Layer 4 of a small transformer language model trained on English Wikipedia (10 layers, counted from 0, width 128). Numbers have three digits each and are written without spaces.
A neuron's activation on a vector x is SiLU(gate . x) times (in . x), where the dot is the dot product.

Input weights of the MLP neurons that the questions are about. A number n stands for (n - 500) times 0.0011.
n6 gate: 720530561528416530401461699464549464466581626682444653506473573422856455468312308487572475419438416574550605629494450538362358565651391461617409306474448429569612627506659566530470359633546600229653574461615461601194631357526579458415522480356490309359522604555692418392440500603538506596667487595378473503533520484573439503586363480551203371575577471415549571532621487538516371536531
n18 gate: 433480362345662443398447436477580377442599487287507231467439327407352513598558426747443425443513378516331490364394551575295529653566576503517437351526413493436612613677623383273486446520710392600317758570295728549544398517527384673537568463572588500373474539478422455570428436493661427301323429448456429432574550395586378649500393476403673659402519557544636374659487429341642626581416
n32 gate: 405364491394491506287542333527418512336497443458599543351543455582529494336719397425653689697448349530454473653466611364350506439386467619266518542512378398488564655515473433417811641367521448555588452533270410630532410370494491503567559595533565469634520506462661482433649457560303548411456371586359528574412497494598340602562479491305432630408486388512446443590500459559542542396420
n79 gate: 580469563442321586454503509625470375412409338488497568278447479469406425566392429446298506360336533691330524438574531625346624558533368390582424669518524620601427451377358558469465525560521369357406533476589277435621479482439527357345536387392463435353509712658578477360562583506670464586491312497521481405497576533573413676470576348494571649421627488543615551539408503272572699491446
n116 gate: 537711471444503509575241374649531515396466589719513588379428630443542429530487548564463479463679389737676503521526519588425734618338473429386537460594453427565479566540460385613618647574683438525361574478437442614559530555450563451416588332619506466217405626490609488444535475451679611751566318626469591415450367530598567399443419503485451349254515707428460525672412530467424506487507
n118 gate: 541383348515471588380630421394457466452605432391509535449614631422482481363655527681647603441581426500500579470319472603302512568577377631503407519442341491356479545534404500740497334639593435484621608463685602527565549398481518463488621584500409377450452452550439665562586336460558485399497519730525642546431581488544707649409441459391341687513465394315494710679433588315752522412650
n152 gate: 635207601440497667469637354507393587607600580440742544353698510519646600480367510603537366403533433454660565510437729579470429414699500332379534673549513546493433526417590314503587409460497558413423517564449649598624335336594611423282385645437398524466333539508530597292534510599586537605597520617398442634446443444779523599533530431203572432668455537459400470560231461467420467307595
n159 gate: 418671620367497585563360411662515469536574423674497519194361412465434367479487542485362473547466451558430597512456339454274596375611454322506534642546634583440494415699590403415654547305565363569509593406472574373666668438650636367388524522353550550578339377534485608375541544528387695579590516488387386509591503647653444484463466408409457519594488419406512358648454400594583327387471
n261 gate: 522516380423310576617481528594367572410358432180484414452544393402509404430652560697487333298348423552361521352319357384553660545697549537568404379396581482578584643641407390588326572389456572416634515475368438458435521593481464416353482556531399528572491446482616566534478753506616339383675642548396510631506475365627528579518466557436379548373459466459457571645421439500679447355585
n269 gate: 536547562360364626710690400398379454431542409369443801142547487433700467397590465458517478359631539506427513541463397407490513466490461546290415562423408506553475517632572421477551576490579447510418751658411438465472552771526564487569458391519380248467487462503593503684480570694477259321497460484556310494418379555579598427548388379627457413414295379401617373679600618545377594590507
n289 gate: 545418470466375504337492447440600488581744540588537594474570453974624820429561426536630512380432476366606512773606504476394453565536587581480568444500532313362604507492348617455338532692528381371737596633675623398469271504327808388444410544619520390326369461936555481294237545508737604476461516535589537402549504464664656484413625463355339561458336697707488716787386473406424432573517
n295 gate: 394493375507478479678528400405500567456591250837600597532368373510588301317539293639610295342363542538536432514556314603610612467583265254493511514497680452553833533631350504486518245594496510486556723451301646428343535542542500493454493627507447539518601402665662618507443532562600458486354361589752421384652412528532559496582584317585500429515420479521563423476301619548285563326404
n304 gate: 320599437452681657527530534439670537335430550487456449494421470391614420411452292344541382433631167546391625572333626612476624760709275463728597607427429457493674580712473385626420432644544384396335323527429463608360675423497438413695526696431629402493542568610447662423462377589517417520351534631415524474578564457525417606474453541533484302525443453432543347480516431428258580598578
n6 in: 637563741572468368543590471556422489476534441539732437456537599463514534539563435508287396402736276431443514546643477472326369508650586463548551548492588403622673378497542503683491514531633470370641436514486533536696578556681429424593525585275443625404481598493456571421399454422456511534525534615469334489576449428432452523610418437549374322550586430554469494606561495437575458449541
n18 in: 640455384302345404354456721503348647480503611456434566489440486500474389520551582509607437453541585462545477611580461431491523643288555456559526389419447343293664500584734568551524574345559568668571447624589622357671587605591571450299491462619339539630492480431462636559554470500509354461517402566494602480426241674539488434486438299368546509383520556438339500471535471554590526515410
n32 in: 453411583473322462455494513560403597591606624547379660537580482456448438595433488450216359459547596515637595415497452488668445599454522459324635662321557525503359476361238519449494554422729482487494500330544404503464827578459430362311411500389417376402605597460451403484561532352411531738476354677582660469298588392529516436540368580466439449588530447538463291478346622579485497671559
n79 in: 312459519552470615338541479456572471416460497607432453495701597522503633511497618583403475642407552563586582418497601426312624555609431413442427584646360638436503515471410497550614497422587567497433477523491483591431589584471303416567500465420706385637481545510423466381515414552474422391210597398509382531482506474505442524406253387489559648518572451488445549483511215432534837359619
n116 in: 471520455532471575624413376324531619503427562466655564595679445589557399500466552500571561508362494583604550421500592439417478454539620367463489790483577508688565406433472679578731526401517413347559641466374573610535464545284423444545381503489560523452457273498583535540350494570489449675374437646397500417420585531446424690337588734514497414467446537457551596595442478511517635408452
n118 in: 394621602508430437580513569370554511474538484470401665517426577427636492532387510599369611408540551357673503534533605555533558446521575470422568438643375607388754468444427500549556475602392495533516543381484310618536479524603607632421529620521300418511518555448389557587619522567383417779495541482462555408579349463478540569534440508526455324472469543386546540385309508587431395653347
n152 in: 488644542587549548368500404414670535435691515423401614417458656440506239512476494552443506585438204657299465420456482416416554579593567435500600544364470319634460387462374542563488575374553511586686735263587450477492471444316466476447529283392452578476525569535538571462639527538587374461626380474440223454506509529416456416532562542560412530420377447441550450597616457575500532700509
n159 in: 402509506436491467485512503453365609531438418497296632379455437735543480300569406483536454324382614584467578557594311543658546492471453704429818503517518349553503472549544393297360610453562497450612520423339442497548497609533560391441382607462461604577489469493624472530479530427494758551380599497390437724684656474542547548330326413517514536494640568482640550421491340489494415458543
n261 in: 465417363453506585314512388343552320659356511517290467500544693516455644440577508463523534593625543571470594511405494614441553453379543404494552523511491560605436567466347252547572799425509536346331385369494448627564529442535525413474455520400518503617333357434443702477637459540366506509396518644477376526389480463577393562551631509404441506488594363526630445488614460469440610488778
n269 in: 589393370495690446497442497492470492488607540500403357452482532488561458369441490542578466422452690525543498571488497667581476502520609432618523465589588532444490556451415518551630335547508462399490433352551627363397559518613575558412417611386551581353457437549500507467438656562532587546444383370386613475528816544525378469633424405534449480631526337548512413530453515522376478459540
n289 in: 509436308480633527540464521593351590696494497593476381571534652278514503474603520550545369590431470488400407506548281450349552691456343413398401411553611394410598531597473485421475400280584494254560512416467601410528447473530581694365325557465348615500483486329485555644371561674397500503593461555645485617584566403535524558515476482497319348475378635488289500509650544614536349524525
n295 in: 580429554572415481559357305634279594585594551585605568475512554421865570518602609323475357503457669476509509627523577542522503395566449503336530676503445488537494521503461472401390528515540491424427461494494461521459548391381344436387521420248383463494491409495413712485737451440614476549527583450245460411460476707480579447479671653627392702331546488356470497518542482607280597398542
n304 in: 503543586489447431497403607440506346481497708440653552578523447410594494511509307537666450523565274601422664426489410389468530552461486283400642387592446514282383505416463431607559497491477544431349475352627336622365570543646583594471481351396460592443391618474464420554547445559273452465528598403491544444466420419474387448508500305544455372673395403423359313393556470503469622549524

Each question shows a token from some text and the vector x that enters the MLP there. A number n stands for (n - 500) times 0.0098.

"y": 397518514629561587350388429540489472496533480563515664714639543522535470433424467591537751413456535521450412305472447526465362348381489727596546506643435601592449508539546520700536665492529589560614336455554406468382376386501474478524548488461720420622596430417513453518533496534538430468471485514495404515510490550140496441486482510547496448359541465426503529543573429388560535453690
Which neuron lights up most? n289

"ography": 307361471570391499581711383475556520346635464254359505687454596527421475631500477572393612466570429371369440336422636508496561259621426637616411662488525712578527500537491441492313656362487518420423468505419472709437486439461327442434537569548455608586582516338434516409555509589431358420640405587396504476603473506425569593606393732416560489450420489483658495699540486398452492525455
The most active neuron and its activation: n261, at about 4.4

" film": 497449468437431608483655583592544476434478504371483390633604508513466480397548440529611522460458610565545430531524567329627560456379443715594405593508367447620516498441518435465380446571396498447492402504588474681482506313592345431530400542493527615530553467274595534563625565458499499359722492659623472436660583500240511425417231483425525374477467664539525369267543486401604566494370
Which neuron lights up most? n295

" the": 539446426534454488450321494514485579523552585389416518417457423503544425467468407487471469479564462496567509542546588478461470386617552589535545671537645555455551493429520463554530479463569451598553535397506514549525527507484599628517625490475595467361443559165420502474541437554427538428487434540442498344429563553378447463547612562446448652531910503499527441502467453469484486533506
The two highest activations, in order: n32, n289

" first": 440403568419514552464412417424416501375596576386572531597347667532504572489428411609487509525442404626646571350533365411431430396587610423632560673502621458613481495411528586436304341582498581438557615309555527512512611408711549593532486463467364555373454516222364495403549600470585510350433438547521390456459503549334553368512628664367586430538630547460518435509502478475432512543560
The most active neuron and its activation: n152, at about 2.5

"\n": 432461561334554527428553529607509472459560585531486400418502479426437538544637529384597597485486500490551592539538535463525515481384507487523516459590602465431421507362499589541511511420491428519287527452503491538591519428501486508456310572455522439377499466177442472474456544548522436553533447495574534545473413404278528476587543444519563485424513481524522389477490632575627662508475
The most active neuron and its activation: n32, at about 0.62

" on": 507690494479515489630433523446420528556567510418512570669650503499570519608628632541549527669440590518553622738413281540553599587418628436469469424522629556425524496496595429552444518457681371389442457454374475559597554514405400481534468468512602574440427551217461469490551356543450548579578493413340576512534510410347582380551499493452430343454694466542516473552420478516556530551437
Which neuron lights up most? n116

" between": 518646446416598493482445464501524501662620491494433528633511624519472503575469508445435637576544552560507563586456382424548550497502527498517500542467510495505628500455604338485611583475633389515528523538446479347606524656496572499446634640469585429675422454174410498603502505578531592518582474470377415478439528574361514483598527646459451604639671612485500390489439576532494510479480
Which neuron lights up most? n159

" River": 643453468613590337358600417280460544546510418423461507724626542500545417524586595403426479492490616523544512488434332395432521318461530281563463509498554492562591492422445522552651559307537539590587530383462346467432563501421452591499566539515465400590636537334460547530472368504391501605672643535700554434522459590221573483535499529487465418600631525530527330447475588430483453405541
The two highest activations, in order: n159, n269

"ary": 507406427523492446264531513485520633503503527407478425751552566525529442493466584602402724411526434581521488399475459428454615363323510613526571491548412686617578510428431504496561492545483603550521252530440291409459443391543450451499544577546455410635545451315231481528563357511466412533418406538647585416529412497326470440380496590380498495536689540483472465317457342569475504469534
Which neuron lights up most? n32

"s": 443441468503574542593566506584468384617476397479488415633538599468388481482586464476595583422479392340385505463521526520520621509485476680484504537684688489316409506596602458526483489526481586639373501503450528651560441564556487532490416435465427475672477406286695488379453555555567419533455427513399411648473497576139566417316596544528608471418458587502480524477531419362658447531430
Which neuron lights up most? n269

" s": 561438554446561422588586451380447469755371522549484444542504601501447407465482400436445615637655536556475405413533541479394418468428458406517511422503644515425537482465565437443454442274454602576551400580434608539640511534651454399496485469577668322562457523293445427394455386594484515500637519476682489541409584460186611522371597408358424517436594489542485537593472430392491393452559
The most active neuron and its activation: n295, at about 0.52

" is": 472515424461596489790562389544666378586454380550558556534563609539565450378314690546386485576467613607677457652520473435513456369506469674520513536553562541659564498412415474493294509319530437483481624489315374407376438488610444545475394532592622497603509559259327567543466466534521405620607462400478514564531464488333672527387583508370686437460488569463591507420453514476667377525555
The most active neuron and its activation: n304, at about 0.7

"tern": 699584463529358486679531588529492301541514495449531378583417422538585490524485624414395540545530529594529481407437260475624201324308490489504501233474730643457503492392557588441467567400447513641699445499475359375496666476528471524449556495454427547649524620325547322725547428489527579548487579569430419386619500540418346469517413472527633592461480364632532512405535673465541364603312
Which neuron lights up most? n79

"reat": 533559509572402674525355473382613509469454405577505444552427473528483450532445498583678459654578557408498660535449617411632423461572413525781486546462420523516358490435444437280383520566370481615556527581709427505407613571547411498712465513496712677420514470446403400428433488478439561571600688518482440405354465378248477303639587386613453405471447621522576540296372566486602663473758
Which three neurons fire most, strongest first? n304, n289, n18

"form": 473625476496406502522584574562493467431573522388546461674528603555429525422528617589549773464407616552462411533477528406576413384373564764477528386471295673547503508476547499586425522660522491658612376538567413526552545340521416557476523458508540354599521606318314510512664492552596592392530396655588611465613530478212597560529350460527630445456544536502502539431536446383685452509638
Which neuron lights up most? n118

" f": 542496544451458525413700613498460549527463563464532541485398560496516505566496571466551654535550376595645625469569420450530348410609571594470425420503502566481469482568595489518340644329457493518375530532358277604751518556604572514586416470406450802684570506298450365326578357537527536428519571566508436479496576502368567591379512576361492556396485421610383557430520404432335574546590
Which neuron lights up most? n269

" to": 420770432427544584503446576712635587459559633480453334543482469531445507539402583531385480544284541679435587410699576535601735671372507560439465608381383515459574503489512316677497617369589466352542552588505469450462408473433474439505497612505541746400438330239502510434437530439466456473431499426523460610578446477530519475460418390494482563417534425446487555562386604500659502591433
Which three neurons fire most, strongest first? n18, n116, n159

" al": 421445529430579592310516494332538458633603794338538519463394638464574486612580495472482436435478413652712449469594556497645282402494513433483375445584602545733479475454480528582484609310363595356553568518317430459517452462524396590384429337425619368553461402337264427520633605509491389503496514286524487586457456467396451418372491524467539464544553617561490488420455380641605447536507
The most active neuron and its activation: n152, at about 1.2

"og": 569680475627541586296637272643353407456549426474572440600523450536502461620424528455602640565392611519708438405511426426524649400377428531742506601469506679580433490460456443616726603526480538611663485490559405372533555410615554415489532276641553594449606470457419394519463487500433448312593429493632518399530371372224628663622677443490507612536491468454543439360564647468610507442620
The most active neuron and its activation: n159, at about 0.66

"our": 638464477390330385458153498505408382612325628430548345623419537493583503498586610508513585470621463333528526228510456473536522718480489709418618357523393618388308503397453392530476675464428606407544307420613529477435466482564572505435484488549345563572448536334177448477503495677391463587651473449497540482583418416469442316507505651566588545567568489581349457522590545574479595498424
Which neuron lights up most? n261

"ing": 357451489698535533480446451419458523408325390588568583769580615497376472570554592548372526562659596691549554491601507506471511598431559492509545535487590479440572495472445485527471545620595538490471384500298553601389508482469456499469483504383549581361542445397604463449422349480559524555472575494527328536484574528201425405551701529394442523374682447521542432330455559547502576442488
Which three neurons fire most, strongest first? n116, n295, n18

"ian": 649372529622579449358198402454438512389677573514548420599285587505640496525432539411560529578708499389402531673426504526469352433392363482644533555577535555416522487372395547430446458551551464453627468557507376481426511546395324370515455405391500524631631419438382512462518428533365481645696557409307498482374443501233481389441563522643511449608660464524482612616543391400440517436410
The most active neuron and its activation: n6, at about 2.3

" United": 585473513537608458135433381391371619448465455331573446643347464484449462734333642465526607632457636645512478475422662429653355464487648598708569656440451510576431495436550419353502526498488551505704660546412658525443553428636414516447505444514427690522466290337377537483510386480579426455598550493559581514614452526360487522648536639499452498603581624587421472332527542512649460464522
Which neuron lights up most? n18

"by": 540299352556727488547442645467400614444451605500460535683490372480630451433421287491526551380587588494630615545549458377436429419517534281601543441520626532508543493537455482773556544418617564483497608314496394376473467511497420442502552520435612524568527572284354671571503483515485535640544457455391488455426492473325623381412459600420515602468685463513500589411567598560446462494518
Which three neurons fire most, strongest first? n6, n295, n304

"pt": 452433419551442498595432518548375394220441468532462459596619508508355493554496378602561426456461547486477511316587346331569511621433647428703480375557519574569554491491572421510660565596532545599462664397435379683518622632677428487559467390507673449475507591383578360536429399408461522551484474501513477485540599431118627518466368527612623465594484645453561538532444409329509454471559
Which neuron lights up most? n116

"u": 462521569597465505336358537390488478436621509649498586477547531474559461397656528490653412419475570341742593497516606352695216326455517764242554688510750377526608471514407529393330539472537497487593482571392412413544541547590409516587474449391555537515537384461489546518407471488455493613573432515521571398369570500278551493436606530546538585537435723578615379405452587588411452441326
Which neuron lights up most? n295

" in": 476648477403710532618475645291382536591601537465392472626537704517555504457536442346493538642569645534570491635443337456617397555496735660580550493509533381568577485496497409481399437387622439495363486505288554463551462573395488457423484364462408349538418413217551480546474475591397449515473517394327471551481484432412496545481439503466483492516597370568557597402409445538498456503432
Which neuron lights up most? n269

"oc": 576581557463452521337580536662411577507522531436375308537575619496411502533441594459521494654604568580520500544571670458530239351411660927500502405502519476437366480475626371502404627576517471427582604418636583603490560436590554391393523241644486370643475480395615435437512674401516382533666620483696428440529470537340467382494298654459477471390453703481576613474501631593501348555232
The most active neuron and its activation: n79, at about 0.49

"eng": 412473555637384565546595465326563489548521484671559517610484482491576434652600409405706507602579555628553556521623612445563443422378399593414522594440591520362509490430359530420589632532395486593552509455541310360409465572504443546552563427380684538557608493508571379392496240608626645566575733414459453351554495381206404387636648388526495579409516640569487439370492516405596578460402
Which three neurons fire most, strongest first? n295, n269, n18

" Le": 427442577543393353477460553465442638343517468552523460541480510482500571537508504450518562524548544500551412595562467555645251404416418372515437469491659526504594472465441507420567515511514464514549311594582650334585472484529376555515432658463484628605503476300411650469495476554418537415641584588606589468354441497146427484486476494514487500519525463564475525560537509660346395511480
Which neuron lights up most? n152

" Music": 519420486466331509483576488546502698341588535383523283650508360501450463587479508571489418363470345539388440450462465513506485411486653510660536538534345475547429496535504455428513507526475509430536528448323754569506595501668328543585397558562553775590544454251541611497584436437575424442503506461483453531653534499271504375410348576546502491516377616526549344337530633456529488428572
Which neuron lights up most? n18

" min": 402336491555428399505251544469555558293513559491526446473481590470446530470404532622599446480489757164673431224708543418523566621349477397602475468503702503449571492464433545478453656494375528497580639224501515582517465640697498499536413409485547729570417554325359413571562554542314556548570537422669470410606502549353502551407517582532703396514608525598460486395465363427510428595391
Which neuron lights up most? n152

"ust": 479508525483329654514513397447560401523513498410383455617388544531529590485584483526429571501293490282657569471684469525598276492657633357556592571463689725494448498457546552458389366589503489498568601656442490370451612750601435466409424642338464493396424632354256407348492350492608519482385404386359532353531385435351587439434718480550684496620411492469541534327402498464558486586485
Which neuron lights up most? n261

"ternational": 557418484483374615418421597527404597295473491358601286654220560543541537715360489453590590474463661598589510317560392368476406517338445286518434601513430426464364499410520553550509467543568545442612516411548470411497580500484435549478472441341383559665473505286486556507669366470339483506615454638513427435429380637338513376511544591439461605542623494482354537521497610491476460572268
Which three neurons fire most, strongest first? n159, n269, n261

"epend": 676693470528387474247464394477361528593255486544461482552521497498349440479517482371654563582613523564681520311516350407500642516397618661359678392549438535370272494441459267553359690677446529519653524399471381557506550322540474422535434389362477550577461457406492377546561389568485561503505507460524525488639554515431478515499313651508563602615552614551435655306593637660637460431200
Which neuron lights up most? n32

" e": 357310529445407408600579434447401536516506523379638461480745503476509413518490471555458491628487499593582717500590350366493299460510535586396461490578791558567632480477463509604409360307585524577595553531558539428520533367499394580604299503611531481553472492290480553697526404606312515433620548466549404474347558405278526419352497511495511505382573444551471451444549361500448480481574
The most active neuron and its activation: n32, at about 0.39

"k": 495633459662605466406678514636459555582386406496501495621650513509559454576446731500479477418436612520395367408614367561481480493311565371703392698442643439649438484398582441645625575479536510670315463407445323704492377431459572425420483592484383600471583460445474610551522642544569530737450462414535615525484523417251596424675455727520433521553499595505438530497489532518438513564737
Which neuron lights up most? n116

"ast": 548483468490417520775692476352466615412454456402474481666636421499486478515430431531404491576629514268598617331555431374752444412562565346755428642489484626439619495350548530618548413502441439449459473636437417527468566508625415504323448523390475478280474524352381562327629434456532531493577475722289433343542422435342422522469345429469489485621445387521602538234481476463530573391529
Which neuron lights up most? n304

"se": 547503386541484471274357508532581465572535629361546464713730613499408396621475649545384613446470433446424571464511406385548435525356460595438554515556487558325566505375473389547522434426492622643528334521462382470492424471516425634350432616439394538573516510313563417470508544479514577410756453528599580414437394409340407699391510468523510587427573474465429361499630475482427526555621
Which neuron lights up most? n32